Layer 7 of a small transformer language model trained on English Wikipedia (10 layers, counted from 0, width 128).
Take only the direct path to the model's output, skipping the later layers: a vector added to the residual stream pushes a token's score in proportion to its dot product with that token's output vector.

Output vectors of the tokens that the questions are about. A number n stands for n times 0.015.
"ř": -26 -7 0 -12 21 -4 -27 4 -36 33 20 -33 -3 -3 -24 -3 -6 -77 51 -6 14 -26 38 -6 3 -25 5 -9 24 -24 17 -8 -39 24 -63 6 -19 13 25 -7 -10 -9 71 47 -41 -18 -6 29 25 -40 45 -34 -29 27 -2 -37 25 -17 3 -14 17 7 -15 1 -26 26 -1 39 -1 -1 -7 -20 3 43 46 -25 -16 -54 -8 16 56 -87 50 -13 -20 22 -13 33 -22 8 5 -26 2 -2 49 15 -1 0 24 -29 -33 -17 -23 -1 -75 29 -20 -17 -6 -31 -7 47 16 22 56 12 -4 37 37 -18 64 -1 9 -13 43 -22 6 17
"ate": -4 7 -17 15 0 9 -52 -11 -15 -50 44 -10 -6 8 -3 -20 10 -27 -7 10 12 -21 -5 -39 -19 -66 0 37 12 18 47 12 -20 20 7 8 -47 1 25 -9 4 -5 10 20 11 25 8 7 6 1 -14 36 31 -45 20 -9 26 -6 32 7 3 -57 5 -34 -9 10 -10 10 0 5 -15 12 -6 24 24 2 11 -14 21 17 -17 -12 4 11 12 23 5 23 -2 33 20 7 -44 -3 -7 18 9 13 -16 -48 26 -42 -10 -18 43 -10 -16 20 -7 -17 -26 11 17 -8 -13 33 -60 -16 13 -16 -20 68 7 -9 -14 4 11 2
"and": 9 3 -18 0 -8 -17 26 17 1 -8 -15 -6 29 -19 -3 -37 7 -22 49 4 -2 -32 -26 29 38 -18 21 40 -25 31 39 -45 -21 -14 2 0 -25 36 -35 8 13 8 -18 5 -15 28 1 42 -8 -3 -13 -6 -9 -30 10 24 25 11 0 -25 -10 33 2 -21 27 15 -3 20 2 3 -10 23 0 21 11 -18 -9 -19 -28 9 -6 23 -7 31 -12 -5 -10 -11 -46 -23 31 21 -21 5 15 25 -3 8 -4 -41 27 -29 -23 20 -20 -6 6 -29 -3 -3 -35 -10 1 45 -15 2 -23 15 -13 -26 28 21 3 -21 -37 -23 41 52
"ir": -40 35 17 1 58 -10 -4 -3 -37 24 33 -2 0 -39 -25 -11 20 21 26 -10 -2 -14 -18 3 30 -23 13 -31 -8 8 -14 -4 -32 -38 22 -17 -19 -33 20 15 -10 2 1 6 0 21 14 39 3 -34 -12 18 24 -3 14 26 -59 -4 44 -1 -26 -17 34 -4 -18 15 -18 -6 10 -8 -15 -12 -10 23 42 -9 -2 -39 4 -7 16 16 16 13 -18 -14 -51 23 11 43 28 -39 -4 2 21 30 -10 21 12 -54 25 -49 -24 -7 39 -2 37 0 -2 12 -31 10 8 16 -5 -7 -11 29 -16 -48 -11 11 -7 13 40 -16 -33 32
" medal": 29 7 4 -21 -6 6 -6 -6 -31 42 32 -4 24 5 27 6 3 -9 58 26 -11 -9 18 -7 -10 -12 -47 -29 17 -20 34 -52 -9 13 -5 28 -33 35 50 -15 -37 -45 -3 -15 -5 -1 -45 71 20 -35 51 -18 -9 9 27 -34 18 -5 22 -28 7 10 -29 -2 -10 29 -8 49 -10 -10 -10 41 -46 10 2 -14 -25 3 -23 35 41 -53 19 -69 25 -37 -41 16 -3 12 20 -39 -8 15 18 -42 -15 2 -25 -38 -17 -38 18 18 5 40 17 4 23 -13 -7 22 -36 9 32 -5 -11 -20 -6 11 6 28 30 36 8 -1 -11 2
"ense": -8 -30 -2 2 39 -17 18 5 -13 -20 39 0 36 10 12 2 -18 -33 40 -23 13 5 -21 -17 12 -8 32 10 -11 -45 -11 -19 -4 6 38 -22 -46 26 -24 5 -18 -28 65 29 9 -34 5 20 6 3 7 -26 -58 22 5 -15 37 34 15 -33 -1 -29 14 -42 20 29 -63 8 -36 -5 -10 24 -18 33 18 -49 -14 -55 14 -23 18 21 -17 -18 5 29 -46 11 -17 -30 -13 18 -11 -20 9 14 -23 -36 -36 9 -1 17 -7 -13 -18 16 19 38 2 33 -13 10 35 21 -19 38 1 35 46 -20 17 25 6 33 28 -17 8 -5
"ally": 17 -28 -28 -95 -15 -22 4 30 25 -26 34 -2 9 5 12 13 -8 6 14 -2 33 -24 -39 -17 14 -18 -11 11 22 -14 25 41 -2 8 -46 -36 -61 44 -20 4 -6 8 2 8 -6 21 -37 -5 12 22 -38 1 30 -20 0 21 48 8 8 36 9 -74 11 16 -34 -52 -47 2 -38 17 -8 -27 -23 21 -1 -36 -23 -39 31 53 26 18 9 10 -27 27 -16 -7 -25 21 22 -21 13 -12 28 24 20 39 15 -47 -40 -2 6 -19 22 -15 50 2 30 -14 -12 -13 20 46 -17 45 -39 13 -24 -35 28 17 16 13 -31 65 16 25
" held": 16 13 14 -40 -21 -28 -18 22 -11 14 46 2 25 -24 44 -2 -10 -7 24 -9 3 -17 2 -14 -11 3 -8 17 -3 -24 6 6 -8 -46 -20 25 14 17 20 -15 -38 -53 40 -19 -29 -7 6 19 -7 -4 25 -5 18 -28 9 -22 12 -8 -25 -19 19 11 -47 -9 -40 38 -3 0 34 7 -14 -10 -2 3 18 -24 8 -10 7 8 -2 -20 33 -3 59 10 -4 12 -18 8 3 -46 -9 -25 3 25 -11 4 -9 -29 14 -16 -16 -12 -2 32 9 -10 -4 -25 5 13 -10 16 28 20 3 20 52 -9 2 19 27 6 20 -8 -29 18
"son": 6 4 -12 -45 51 26 -7 45 -16 7 -21 53 14 -22 -29 -33 9 5 10 62 23 -15 -44 -41 10 -36 -12 42 46 -17 14 -50 -31 19 -7 10 -48 -22 -12 13 -25 -15 10 14 12 -31 -40 -2 -18 4 10 -26 34 -13 19 -13 -10 -15 -8 -48 10 -16 3 6 -27 -8 0 -36 -60 16 -5 -21 -4 24 -2 11 23 -54 22 13 -9 22 28 23 -3 17 24 4 21 -22 -32 -6 -4 15 78 15 -22 9 18 19 15 49 -4 -11 -19 7 -3 -17 -43 -21 -10 26 -28 -18 53 26 -7 -2 10 -7 28 25 -6 27 50 43 -32 -5
"time": -52 -1 17 -57 -10 -42 62 0 2 10 25 7 -23 -8 14 -30 1 -59 -18 41 -3 18 -42 -7 11 17 31 31 -6 22 -2 -35 4 4 -15 26 -19 39 25 25 -50 19 20 -20 10 -33 -36 28 1 -19 -23 -6 -24 34 -25 3 23 21 1 -16 -3 -3 -9 -29 6 31 -24 41 -11 15 -24 16 -23 10 13 -13 -11 -46 -12 6 28 23 10 -12 4 -1 -89 39 -8 -36 13 -15 -22 -26 43 -19 -53 20 -5 -25 9 -7 -14 25 -22 59 32 -33 57 -6 32 -7 28 -60 -14 59 -2 27 30 11 38 42 10 19 19 25 -2 -63
"ve": -26 -21 -44 -18 41 15 -13 -30 -24 -30 -8 -4 -34 -20 -9 -26 1 -6 -17 32 56 -1 -22 -40 5 13 -13 -41 31 0 -21 -27 -4 30 4 24 -2 -21 6 28 -15 31 2 59 -57 -9 -5 12 11 10 -16 -3 22 -3 27 0 7 30 -6 6 54 16 -16 10 -23 -19 -40 18 5 20 -5 17 -9 26 19 1 23 -9 12 -6 -23 9 4 -2 41 36 -29 -2 21 2 38 7 26 30 9 -3 23 -41 -36 -26 -4 -33 -21 -16 -6 -4 -6 -12 -20 -21 -12 37 11 -31 -6 42 1 0 18 -6 -24 -11 -4 2 23 4 28 30
"pen": -30 15 -37 -36 -7 -1 6 7 14 48 19 10 -7 11 -11 -29 -2 3 3 49 27 15 24 -43 -16 18 -32 23 34 3 9 0 -17 -4 -4 -13 -10 25 5 13 -36 14 18 16 -44 -31 7 41 17 15 -10 -45 21 24 -19 -5 64 -35 -18 -28 -2 19 7 -2 -13 42 -4 16 25 2 -1 42 -21 36 -25 -3 -23 -44 0 -1 26 1 -20 -19 4 34 11 -4 -62 32 -43 43 18 -36 42 -20 -34 2 21 -30 -29 4 11 19 -21 -19 23 2 0 8 -40 9 23 -11 -20 -17 45 6 -26 -15 -5 -3 -4 16 -13 18 -20 -1
" military": 12 27 18 -6 17 -14 9 3 -2 -2 43 -12 0 -1 -2 0 -27 3 31 28 16 -12 -12 10 5 -13 -2 -16 17 -6 25 -38 -19 -2 -22 15 -21 12 2 -12 4 -9 27 1 -8 -28 -2 2 2 -16 27 -27 -19 33 -40 -13 48 -48 -15 -28 14 -22 -14 10 -15 -7 -8 33 -23 -17 -1 34 -3 4 9 -21 1 -8 -8 -10 -13 -22 16 -12 -19 -9 -19 9 -24 -2 20 -41 21 3 2 -8 18 -11 4 -17 8 -22 -5 37 11 9 23 -10 44 -9 -11 10 -1 -7 30 7 -9 18 14 4 -27 19 32 15 29 -15 -5 24
"i": -10 21 2 -24 24 8 -16 -25 -22 28 11 18 36 4 -33 -29 -13 37 26 20 19 -3 13 -20 -31 -14 -2 -42 -51 -22 -25 19 -19 -25 -6 -20 -11 -19 -21 15 17 -19 -25 2 14 4 -9 -5 8 -43 33 14 -28 -34 29 43 -37 30 23 7 29 -7 23 -4 -15 24 25 -2 -7 13 15 -20 -11 25 2 -6 29 -2 -18 2 4 30 0 -1 22 -11 2 15 -10 22 -16 -25 -4 -15 -12 -10 12 -19 6 -7 23 -28 -37 -4 8 19 43 36 -19 9 4 -9 19 -5 -16 -1 -8 20 6 13 -19 20 -5 11 3 29 -16 2
" Stadium": 5 -15 -2 18 -13 26 61 38 5 8 25 14 -12 -13 4 21 -24 -1 14 -1 12 1 -39 -41 -25 12 -24 14 30 -21 37 7 -12 18 -1 -9 -17 28 41 3 -19 -1 7 40 -33 44 -7 17 22 -6 25 3 -12 24 51 -48 2 5 -9 -75 9 6 -21 0 -37 8 -4 -4 1 7 -8 21 -36 22 -7 -63 8 -6 13 51 25 -30 31 -15 -11 -12 -40 29 -37 19 0 -32 9 -36 -10 -11 -7 -17 13 -11 -31 -23 -25 -30 -20 4 -5 -12 -24 -55 12 52 -32 18 36 -2 15 14 21 -10 10 21 10 18 -19 28 5 2
"ification": -24 -33 -13 -55 38 12 18 37 11 29 1 -24 45 -3 3 5 -1 -21 1 -7 -24 -11 -29 10 18 -49 14 40 -16 -48 8 -17 -8 -16 -45 12 -44 -31 35 -13 -24 -7 32 -7 6 0 -55 31 -6 -24 -14 -1 26 53 15 -29 20 -8 -26 -14 12 -11 -4 37 23 26 -8 18 -4 46 -6 23 -40 25 34 -29 16 -9 -17 -9 8 -20 23 -54 30 53 26 15 -40 -23 18 -1 -28 -18 17 -30 -8 -7 -11 -30 -1 25 -11 24 4 7 31 -12 -36 22 -6 -45 -26 -1 -4 16 -18 21 36 -30 -9 -3 24 26 2 29 46 74
"gin": -11 -5 26 -8 4 32 -4 -21 1 3 44 -9 67 14 -12 4 -10 -26 16 -1 32 -46 10 -50 11 -26 -29 86 1 3 -7 -57 -20 16 18 1 16 18 56 17 -25 -6 -40 54 -26 -62 -14 16 -13 -4 -2 -18 10 -6 -10 -36 -32 25 -10 -20 32 -69 11 -9 -34 16 12 19 -8 -8 8 -4 -19 42 22 -33 15 9 0 -23 -37 20 18 5 -6 39 -19 4 22 -8 23 14 -16 6 30 -13 -38 -22 -15 -43 -9 0 -17 -31 11 8 41 -27 23 -31 -39 50 13 21 35 1 -43 27 -5 3 6 -24 8 11 17 6 55 14
" America": -15 3 57 -5 33 -12 26 -9 39 -19 -3 -35 8 11 24 7 -18 -36 37 1 18 23 4 -2 -20 -28 -42 -18 -30 -19 29 -5 -18 -7 -16 24 -30 44 -10 3 8 -12 41 11 -22 4 -51 0 20 -1 4 -8 -15 7 9 -20 1 5 -16 -12 5 -41 22 14 10 19 -25 -11 -8 -12 -33 1 35 3 3 -16 -5 -8 42 -5 5 -13 28 -52 -13 24 -9 1 -4 29 -32 2 -4 -28 14 -4 25 -34 -27 -24 -44 -5 2 -12 -14 6 -3 10 -2 -13 15 36 -1 -1 11 23 6 20 34 -7 4 26 14 40 33 7 2 -13
"range": -24 18 44 -18 10 -9 -2 7 -18 31 -20 9 -16 6 6 8 -11 -19 -10 29 30 -25 7 -28 52 -13 -13 60 50 9 5 -14 -33 0 22 -16 -9 40 -26 12 -17 -25 -14 18 -36 1 -19 -5 81 -38 -3 -33 33 -15 -26 -41 21 -17 21 18 -19 8 -30 -17 -2 45 -13 9 -4 16 -20 74 43 39 5 -48 -30 -36 -37 -23 12 7 9 -39 -2 38 -17 21 18 -15 45 21 -8 -34 45 23 -40 -18 13 -30 -18 -42 2 22 4 -27 6 -37 -26 21 -18 -6 41 -23 10 42 -8 -22 -4 -32 0 14 2 13 -25 11 35 22
"na": -17 -34 51 -38 14 -8 -7 -1 -5 1 -20 14 4 9 8 1 17 46 32 -13 -5 34 -11 -38 24 -19 -33 2 5 -4 -8 -11 -52 -33 -3 -3 -16 13 3 4 -19 14 2 4 -29 11 -35 -20 -7 1 25 10 4 18 -4 12 -22 0 16 -22 18 15 11 -21 12 -1 13 9 21 -12 12 -5 -26 27 -7 -18 12 -2 35 20 -26 27 4 27 11 24 -47 -3 -20 13 21 9 -16 14 6 -13 1 -34 -23 -62 27 -2 14 24 -20 14 16 16 24 -54 16 29 -5 -17 29 18 11 3 3 11 3 13 0 -25 -7 -40 13 0

Each question shows what one neuron of this layer's MLP adds at an activation of 1. A number n stands for n times 0.016.

n173: 0 -12 -9 15 -2 4 -15 -14 15 -7 1 9 -5 -23 1 9 -11 -15 7 14 -13 -7 -4 18 1 -8 -5 -13 7 8 1 2 -8 12 1 -28 9 -4 15 0 18 -4 -2 13 0 16 -12 -16 0 -6 18 0 31 -5 12 -6 26 1 -21 -8 4 3 -7 -3 12 6 -6 -18 -16 4 9 -19 28 2 11 1 18 -11 -18 0 10 12 3 20 25 -6 -4 -15 -10 29 -18 2 10 -11 8 -1 2 6 -6 -15 -7 22 -17 2 -13 10 -3 -26 -12 1 19 8 -17 -12 0 -5 13 -4 16 -12 -5 4 -14 -20 15 7 4 4
Which two tokens does it push up most, strongest first? "son", "ř"

n232: -29 -3 -8 4 12 9 8 10 -10 20 -19 -8 -13 -2 -26 32 -5 24 14 -4 -8 5 3 -13 -8 -10 -8 5 -5 -33 -13 19 9 -6 -1 -4 9 0 10 18 -32 -18 -17 7 15 10 9 7 13 -8 7 15 10 -5 10 -4 11 4 -11 6 16 -4 -14 13 3 -6 15 4 2 22 3 -17 14 33 6 -8 4 -11 2 4 -1 14 -7 15 -15 22 4 5 -31 23 14 -31 -5 5 -26 -1 -8 -3 1 33 -6 -26 -9 8 -18 -11 8 -7 6 -7 -9 -1 -2 -2 -24 1 -6 18 -6 12 6 -22 7 -10 -8 9 0 -3
Which three tokens does it push up most, strongest first? "i", " Stadium", "ification"

n468: -18 -9 11 2 8 -8 -3 8 2 10 -19 -3 -1 -8 -5 6 16 7 8 1 17 2 6 22 -14 30 0 22 -5 6 11 -5 9 2 -20 -13 19 14 -12 3 12 11 -4 7 -23 1 -2 10 -13 6 7 10 14 7 10 -4 1 2 -7 0 -8 -25 9 -15 28 -3 12 32 -19 -13 25 -15 -15 -13 -19 -6 -20 2 6 -9 -13 13 -5 1 14 -1 18 -11 11 -4 -8 -5 -10 -4 -34 -7 20 -19 -8 -8 18 -5 -8 5 -10 -13 -7 -14 -6 1 -2 -8 14 4 -3 -7 -17 4 1 11 2 -1 -14 -7 5 16 14 4
Which of these tokens does it push up most? "and"

n312: -12 -2 11 25 -5 18 -10 18 24 3 -12 -10 7 7 2 -13 8 -21 2 -6 -24 -25 -19 -12 14 -4 20 10 14 1 -25 -1 -5 -5 4 -3 -12 -1 -7 -21 14 16 3 -1 -3 -22 -4 -19 -8 2 -21 -3 6 7 -2 18 12 21 11 4 -1 6 9 -29 -12 -9 10 -5 -9 -9 -1 10 2 16 -6 10 0 9 26 -8 0 18 9 -20 -10 16 1 -34 15 8 -35 -18 14 -2 10 10 10 -3 -7 9 -7 13 -5 17 -6 -32 7 18 0 12 -1 -3 -26 2 15 9 -8 5 16 -1 -3 -7 6 0 -1 9 -7 13
Which two tokens does it push up most, strongest first? "son", "ense"

n335: -6 5 -6 -7 -5 34 2 -3 -5 -10 -14 9 2 -8 -2 -20 21 -5 -7 -1 -7 -12 11 2 -11 -11 -15 -16 0 1 -18 -6 -12 26 4 -3 8 -2 2 8 8 -28 4 4 -10 2 14 15 6 -3 23 11 -4 8 2 18 1 8 -7 9 12 10 -13 23 -27 -1 2 -5 -8 28 -16 18 27 -38 23 -3 -4 8 -2 -2 7 -16 11 -8 -6 -8 -1 11 -1 6 14 -17 13 -5 -4 -3 18 6 -8 -9 5 9 -15 0 0 -2 9 -11 0 -4 -8 13 -15 -19 5 4 -10 10 2 8 -25 -47 4 -1 3 16 0 4
Pushed down most: "ense"

n345: -19 -8 -6 0 0 -5 -19 47 8 5 4 -7 11 22 16 -18 -3 -18 -12 12 -1 14 -9 -2 6 -8 14 15 -6 2 -5 14 -16 -6 -4 12 11 6 3 0 -9 13 8 6 -9 -15 4 -11 3 2 7 6 0 -21 10 -7 -4 7 0 -22 1 -9 -1 -1 14 -11 -13 -3 16 0 4 3 -1 19 -4 5 -23 2 9 0 -4 0 -5 -8 19 9 -1 1 7 1 -5 -3 14 -16 -29 13 -10 11 -2 -5 11 -25 -13 5 2 3 -3 -14 8 -21 6 -11 4 11 14 7 3 5 0 2 -5 -8 11 15 11 -3 2 -21
Which three tokens does it push up most, strongest first? " held", "time", "ate"

n500: 2 4 -6 6 9 -17 -3 -23 -6 -3 17 -4 6 -8 -13 7 -5 -11 -25 7 -15 12 -2 -1 10 10 -4 0 6 8 11 -1 -15 -32 -15 6 1 4 5 -16 3 19 4 14 -6 10 -12 -9 -15 18 3 14 26 -3 -20 35 2 11 7 -21 -15 28 -9 -2 24 9 11 6 12 2 -12 23 22 2 17 -20 13 -1 -11 -9 0 -21 -1 -7 4 -19 9 -12 -16 -6 2 21 5 0 4 29 5 -5 -13 -9 -10 -3 -1 18 -19 16 9 17 -4 -4 -23 -10 -5 -6 -26 -9 3 -5 1 15 -11 10 17 -18 19 -14 30 -11
Which of these tokens does it push up most? "and"

n144: -6 14 24 -12 -9 25 32 22 2 3 -11 -21 6 -10 2 5 -9 -7 -3 -4 -15 -8 -8 -8 8 32 -2 -9 -4 9 17 5 16 -14 -8 5 8 -15 -20 -19 -13 -1 -12 12 15 2 -6 12 -21 2 -12 -21 -9 6 20 17 -14 19 12 -12 -2 15 -15 -6 20 -7 12 6 1 -10 5 15 -11 8 -39 0 -24 4 23 -3 -2 11 30 -2 -5 -6 -23 -29 15 -17 -1 16 3 8 -6 -10 -9 -1 0 -20 2 11 3 -8 -15 0 5 1 -16 9 2 9 19 -6 2 3 30 12 21 9 14 5 -3 -3 3 -23 -22 -7
Which two tokens does it push up most, strongest first? "time", "na"

n254: 17 11 -2 -6 -20 20 27 -35 -24 -7 -18 0 -19 1 21 7 -7 12 4 0 3 2 18 17 -3 3 -13 -2 -30 9 1 -5 5 23 7 -5 -30 20 -11 -6 4 1 -13 9 18 4 -11 -12 0 10 7 -7 -1 -1 -6 -13 4 11 -18 -9 3 -16 8 1 21 -22 12 4 -13 25 -17 -20 -12 27 -4 15 4 -12 3 -19 -3 -11 17 6 -30 17 -14 -15 -4 15 0 11 -13 -13 14 17 37 12 1 15 -17 21 -9 -1 -7 33 -9 19 -21 -13 1 11 10 -36 6 -10 8 -4 -11 -20 -30 9 23 0 3 9 10 3
Which of these tokens does it push up most? " America"

n426: 13 13 0 3 13 -18 -2 7 -2 8 7 17 -9 -6 -23 26 -13 19 6 12 -1 3 -12 -3 28 12 -15 11 -10 -3 3 -2 11 -14 -13 11 -3 -4 -10 -32 12 -19 1 18 19 3 -24 22 -4 1 0 1 20 -3 -33 -16 15 -23 -5 0 7 12 13 24 -7 13 -12 2 -4 8 -19 -23 -9 18 11 5 -9 0 4 7 -3 -2 10 -11 -40 -15 7 -5 4 4 -14 9 4 9 -5 3 -4 11 -6 25 6 3 -4 11 12 -1 -4 5 -8 -13 -15 -2 -14 -18 -20 8 4 -27 15 5 -17 5 -3 4 10 12 11 -11
Which three tokens does it push up most, strongest first? "son", " military", "ification"

n195: 9 17 45 13 3 -13 -5 -6 12 -4 -14 -22 -6 3 -6 11 -18 12 -26 -6 17 28 -17 2 1 6 -6 4 -18 8 2 14 6 24 -13 8 14 17 -7 -14 17 -19 -6 28 -10 -9 -3 -9 -13 -19 -16 4 25 11 -5 -9 -14 4 2 0 18 20 9 11 -20 4 -20 22 5 10 15 -9 12 24 -8 2 0 0 -3 -1 -3 6 -24 -10 13 -16 -9 10 -23 3 10 -14 -10 3 21 8 13 19 -3 -10 -14 23 8 -33 6 -15 -29 3 -9 18 18 -20 26 -19 -6 20 2 -22 -12 -12 -20 10 2 9 -7 -3 -25 6
Which three tokens does it push up most, strongest first? "range", " America", "ve"

n387: 1 0 7 19 -22 5 -15 19 -1 1 -4 -8 -6 -12 -5 -11 17 23 2 -20 0 -23 -8 5 -16 19 14 1 2 -5 6 -11 15 9 1 3 -7 22 4 -7 14 -25 -20 21 0 -2 10 -18 -27 -12 -12 -18 0 6 -14 -6 0 -4 -4 3 -3 4 12 3 -10 17 -9 15 13 -19 -6 1 -8 -18 26 28 -14 -1 -10 -3 -8 12 0 13 -20 -13 -3 18 -17 -9 4 13 16 1 10 -7 3 4 -3 -6 21 -3 0 4 -10 2 17 3 -2 21 7 10 8 10 -7 -13 -13 2 -9 0 -19 6 52 -4 -11 4 -12 3
Pushed down most: " America"

n505: 22 1 31 -6 -5 3 -4 15 8 0 -4 0 -3 11 -8 -4 6 -3 2 8 -15 -13 0 -8 21 11 2 -18 5 -15 -11 28 2 -11 -5 6 -5 -22 5 34 13 -9 18 9 -15 -2 -29 -15 -7 9 4 -21 -12 14 -10 14 -26 18 3 18 4 11 1 18 -9 9 1 -4 -6 -3 -4 21 -17 5 -2 -13 -22 -6 -1 10 -25 -16 -1 9 -1 -2 -8 -1 3 19 -11 15 -3 -4 7 2 13 8 4 -4 -2 -8 8 16 22 -3 -22 10 -8 3 9 8 -25 -9 -7 15 -19 -25 -4 5 23 0 -5 0 6 -17 -6 -17
Which of these tokens does it push up most? "na"

n398: 0 -26 1 -6 -3 3 16 -3 14 -2 3 12 8 0 2 4 0 3 -3 10 -17 -10 -2 -9 13 19 -9 11 -19 -27 -7 22 -16 -2 15 8 -20 24 -10 27 3 -14 -6 -18 -7 -6 6 -3 -31 -2 16 -12 15 4 -7 -5 3 3 -12 12 -1 -16 -9 16 12 17 -1 13 -8 -11 9 -20 11 -9 -9 -8 -16 9 -5 3 12 3 35 -2 37 -5 13 -15 -8 -33 -7 -18 -9 -3 13 21 15 2 -6 -11 2 6 -9 -4 -10 13 5 12 -17 -6 13 -17 -6 -7 17 11 15 20 12 2 -11 -21 -14 3 -14 8 -11 18
Pushed down most: "ate"

n277: -7 2 -17 -20 -3 -22 11 7 8 18 8 26 10 11 0 -1 -6 5 17 16 5 -6 -31 -16 2 7 -8 -35 4 -20 29 -12 2 -4 26 5 -21 17 -7 11 5 -4 -5 2 -6 2 -1 1 -9 -23 -8 -5 0 -14 18 6 -3 -6 -11 -3 4 35 -15 -11 12 -20 8 0 20 0 -19 -14 -13 4 10 1 15 -7 -9 -20 -15 4 -8 8 5 10 10 2 -14 -15 1 18 1 16 -22 -6 6 -11 3 -5 -27 13 28 8 5 -23 14 12 7 -11 13 -1 12 -7 12 8 -7 15 29 -16 -6 -5 17 -19 23 -17 7 3
Pushed down most: "ate"

n357: -11 7 -3 -11 15 7 10 -3 28 15 0 1 -22 -6 4 -11 4 -4 9 5 -10 24 -5 -9 -4 -15 -34 -6 -15 7 -10 17 3 2 11 6 -1 -27 3 10 -12 1 -2 18 9 -9 3 -2 20 1 12 5 7 -7 11 -2 -12 4 -8 6 -4 11 2 20 14 -12 -14 -16 -1 -14 0 -3 9 21 21 -17 2 0 -2 0 1 2 0 1 -6 -7 7 -1 -13 -10 -5 8 -3 -6 -25 24 8 4 1 -1 -5 -4 7 -26 -5 -6 7 -4 15 -4 -7 25 -32 7 23 10 6 10 -7 -23 13 1 -30 16 -4 15 -7 -12
Pushed down most: " military"

n82: -8 31 8 8 -9 0 0 8 6 21 -4 -2 3 11 -31 2 23 5 9 -4 -1 0 -5 -13 -4 7 -7 12 -15 -2 -3 16 0 -8 -18 6 -14 -25 2 -9 -7 9 6 2 -10 1 7 25 10 17 -2 3 -5 -29 2 -23 15 10 -6 15 16 1 -23 -13 13 6 -3 -3 -6 -26 4 11 10 14 14 5 -4 -10 -13 -15 -14 -7 0 -15 8 6 -8 16 -3 -17 -8 13 7 -6 -5 -33 13 -9 -7 18 27 -10 -2 12 6 -13 -6 -7 -1 -6 2 9 6 -21 18 3 2 10 0 1 -2 -8 1 21 -4 11 -3 3
Pushed down most: "ally"

n38: 4 12 -16 7 6 -3 -12 4 -1 11 -3 13 -1 6 12 -18 21 20 -18 18 -11 -7 -5 4 -3 -8 8 -2 12 11 6 8 23 4 -15 -18 26 10 12 -28 -1 -13 1 -17 36 0 -20 -4 -2 16 9 1 6 -12 15 17 21 -2 -5 -5 4 -9 1 26 -27 -16 14 0 -19 -6 -2 -2 -5 1 10 16 1 4 -19 -13 10 9 -14 1 8 5 -4 8 1 -4 3 18 18 -18 -3 12 10 -19 -6 0 -1 2 -8 -13 -11 1 -33 2 -17 8 -3 -13 -22 0 31 10 10 -14 6 7 2 -15 -37 -3 6 -15 11 -1
Which of these tokens does it push up most? "son"

n178: 10 3 5 -4 -16 15 23 -2 -5 8 2 -17 -2 -8 0 4 -10 26 -7 15 3 14 1 -6 -26 9 -4 -4 -7 15 17 6 -3 -1 -11 -8 21 -8 8 7 -1 5 12 13 -10 -17 17 -1 3 8 -10 19 1 -20 6 31 -10 -1 16 -18 1 -9 5 6 -5 -2 0 -1 -2 -1 0 -15 10 11 -11 -18 22 -6 17 -1 7 -11 3 -14 0 -5 10 -1 3 10 -18 -18 -30 -13 -3 -1 -9 18 9 -19 6 -12 -4 5 -4 -7 -14 -3 3 -6 29 2 -1 5 -6 14 15 -4 5 -8 -14 -4 -8 -4 -11 14 5 -6
Which of these tokens does it push up most? " Stadium"

n57: 6 16 -4 18 -12 22 -13 -12 13 -15 10 -11 -19 2 16 10 -14 6 6 -8 -6 4 -14 17 9 24 1 8 -15 15 -5 21 14 16 -8 6 -2 -4 -4 -5 -4 -9 4 -6 -1 -2 -7 -10 -1 0 6 19 3 4 7 -1 -16 15 -25 6 -6 0 28 4 -12 2 -6 -23 14 5 15 -10 -1 -13 7 -16 6 10 -14 -21 6 1 -4 20 -10 5 17 9 18 7 0 -3 -8 -15 5 1 19 -17 8 -21 -1 10 -4 -11 -5 -12 -11 -10 1 13 -5 3 -19 -16 -12 -4 -6 -16 15 -10 8 19 7 1 17 4 -15 -12
Which of these tokens does it push up most? " America"

n90: 15 14 17 -9 -42 8 -13 -16 -4 8 -6 1 -7 1 -4 -17 -7 -1 24 -9 6 13 0 30 -11 20 -46 8 0 -6 -12 7 -27 13 -7 5 0 11 -15 4 12 -12 -5 -16 2 3 15 -30 5 1 -12 -16 -5 14 25 2 22 8 7 -3 -11 -8 9 1 -9 -16 -7 -4 7 3 -18 -12 -5 11 1 -1 -5 -18 11 -14 -6 -8 3 7 16 15 -2 8 14 8 10 4 -1 0 22 15 -1 -21 20 -6 0 1 18 3 -7 -3 7 4 15 3 16 -24 -5 3 -13 -1 -14 1 8 -5 -4 4 17 8 -9 8 -5 -21
Which three tokens does it push up most, strongest first? "ally", " America", "range"

n496: -22 15 13 -6 13 -26 -9 -23 -12 -5 -3 12 11 -6 6 -3 -1 -16 6 16 -10 -6 -8 6 17 27 0 0 -7 -9 2 -11 7 -22 -22 -11 27 -10 20 -3 -5 -6 7 11 11 -6 22 -19 -8 -23 13 12 6 -17 2 -35 -7 6 -13 8 -4 16 -2 -14 3 -2 -9 -10 -2 0 9 -13 20 5 28 6 10 0 9 -9 16 -10 11 39 0 2 -2 -5 14 33 -7 -19 5 0 -3 -2 2 -8 -7 -2 1 -28 3 5 -30 11 -13 -1 -23 -5 7 16 6 -4 17 -2 5 2 8 2 -11 15 20 -20 17 -18 -9 -6
Which three tokens does it push up most, strongest first? "ř", " held", "ir"

n352: 16 4 6 1 8 -16 -8 8 6 -6 -10 7 -14 4 3 5 -5 19 -10 7 -3 -6 -11 -2 24 -15 -22 -3 16 -1 0 19 -8 7 -18 10 -20 -4 -20 -9 35 -12 7 -1 -22 -11 7 16 -9 16 4 18 -25 -1 0 -4 -13 -3 18 1 -25 3 7 -14 8 8 -5 -2 -2 8 3 0 2 -2 -2 11 -10 32 -2 24 -10 18 -6 7 2 -2 12 -23 6 -1 7 7 -11 3 9 3 -25 -9 -10 -20 -17 -3 1 1 -15 -5 -7 3 2 6 6 -3 -22 5 16 0 2 11 8 6 12 -2 -18 -25 3 19 9 8
Which two tokens does it push up most, strongest first? "na", "and"

n432: 4 -9 6 -3 -15 24 -13 1 17 10 2 -8 14 -4 22 -5 12 19 -26 -23 -5 1 6 -10 6 10 -3 -11 12 17 7 -1 2 -8 -8 -19 -2 -8 -17 3 0 -5 16 25 -16 1 11 -2 -15 -8 5 1 11 2 -16 -6 -13 18 13 3 8 -11 -8 -10 23 4 -8 -18 8 16 -9 4 -8 -35 7 5 -6 -3 -20 9 -9 -11 8 -1 4 -7 13 4 6 14 11 4 13 -14 10 -5 -13 15 2 -5 2 0 -17 -16 -1 2 5 0 -38 -5 15 -7 4 -11 -6 8 19 4 20 28 24 -15 -11 16 -14 -26 0 7
Which of these tokens does it push up most? " held"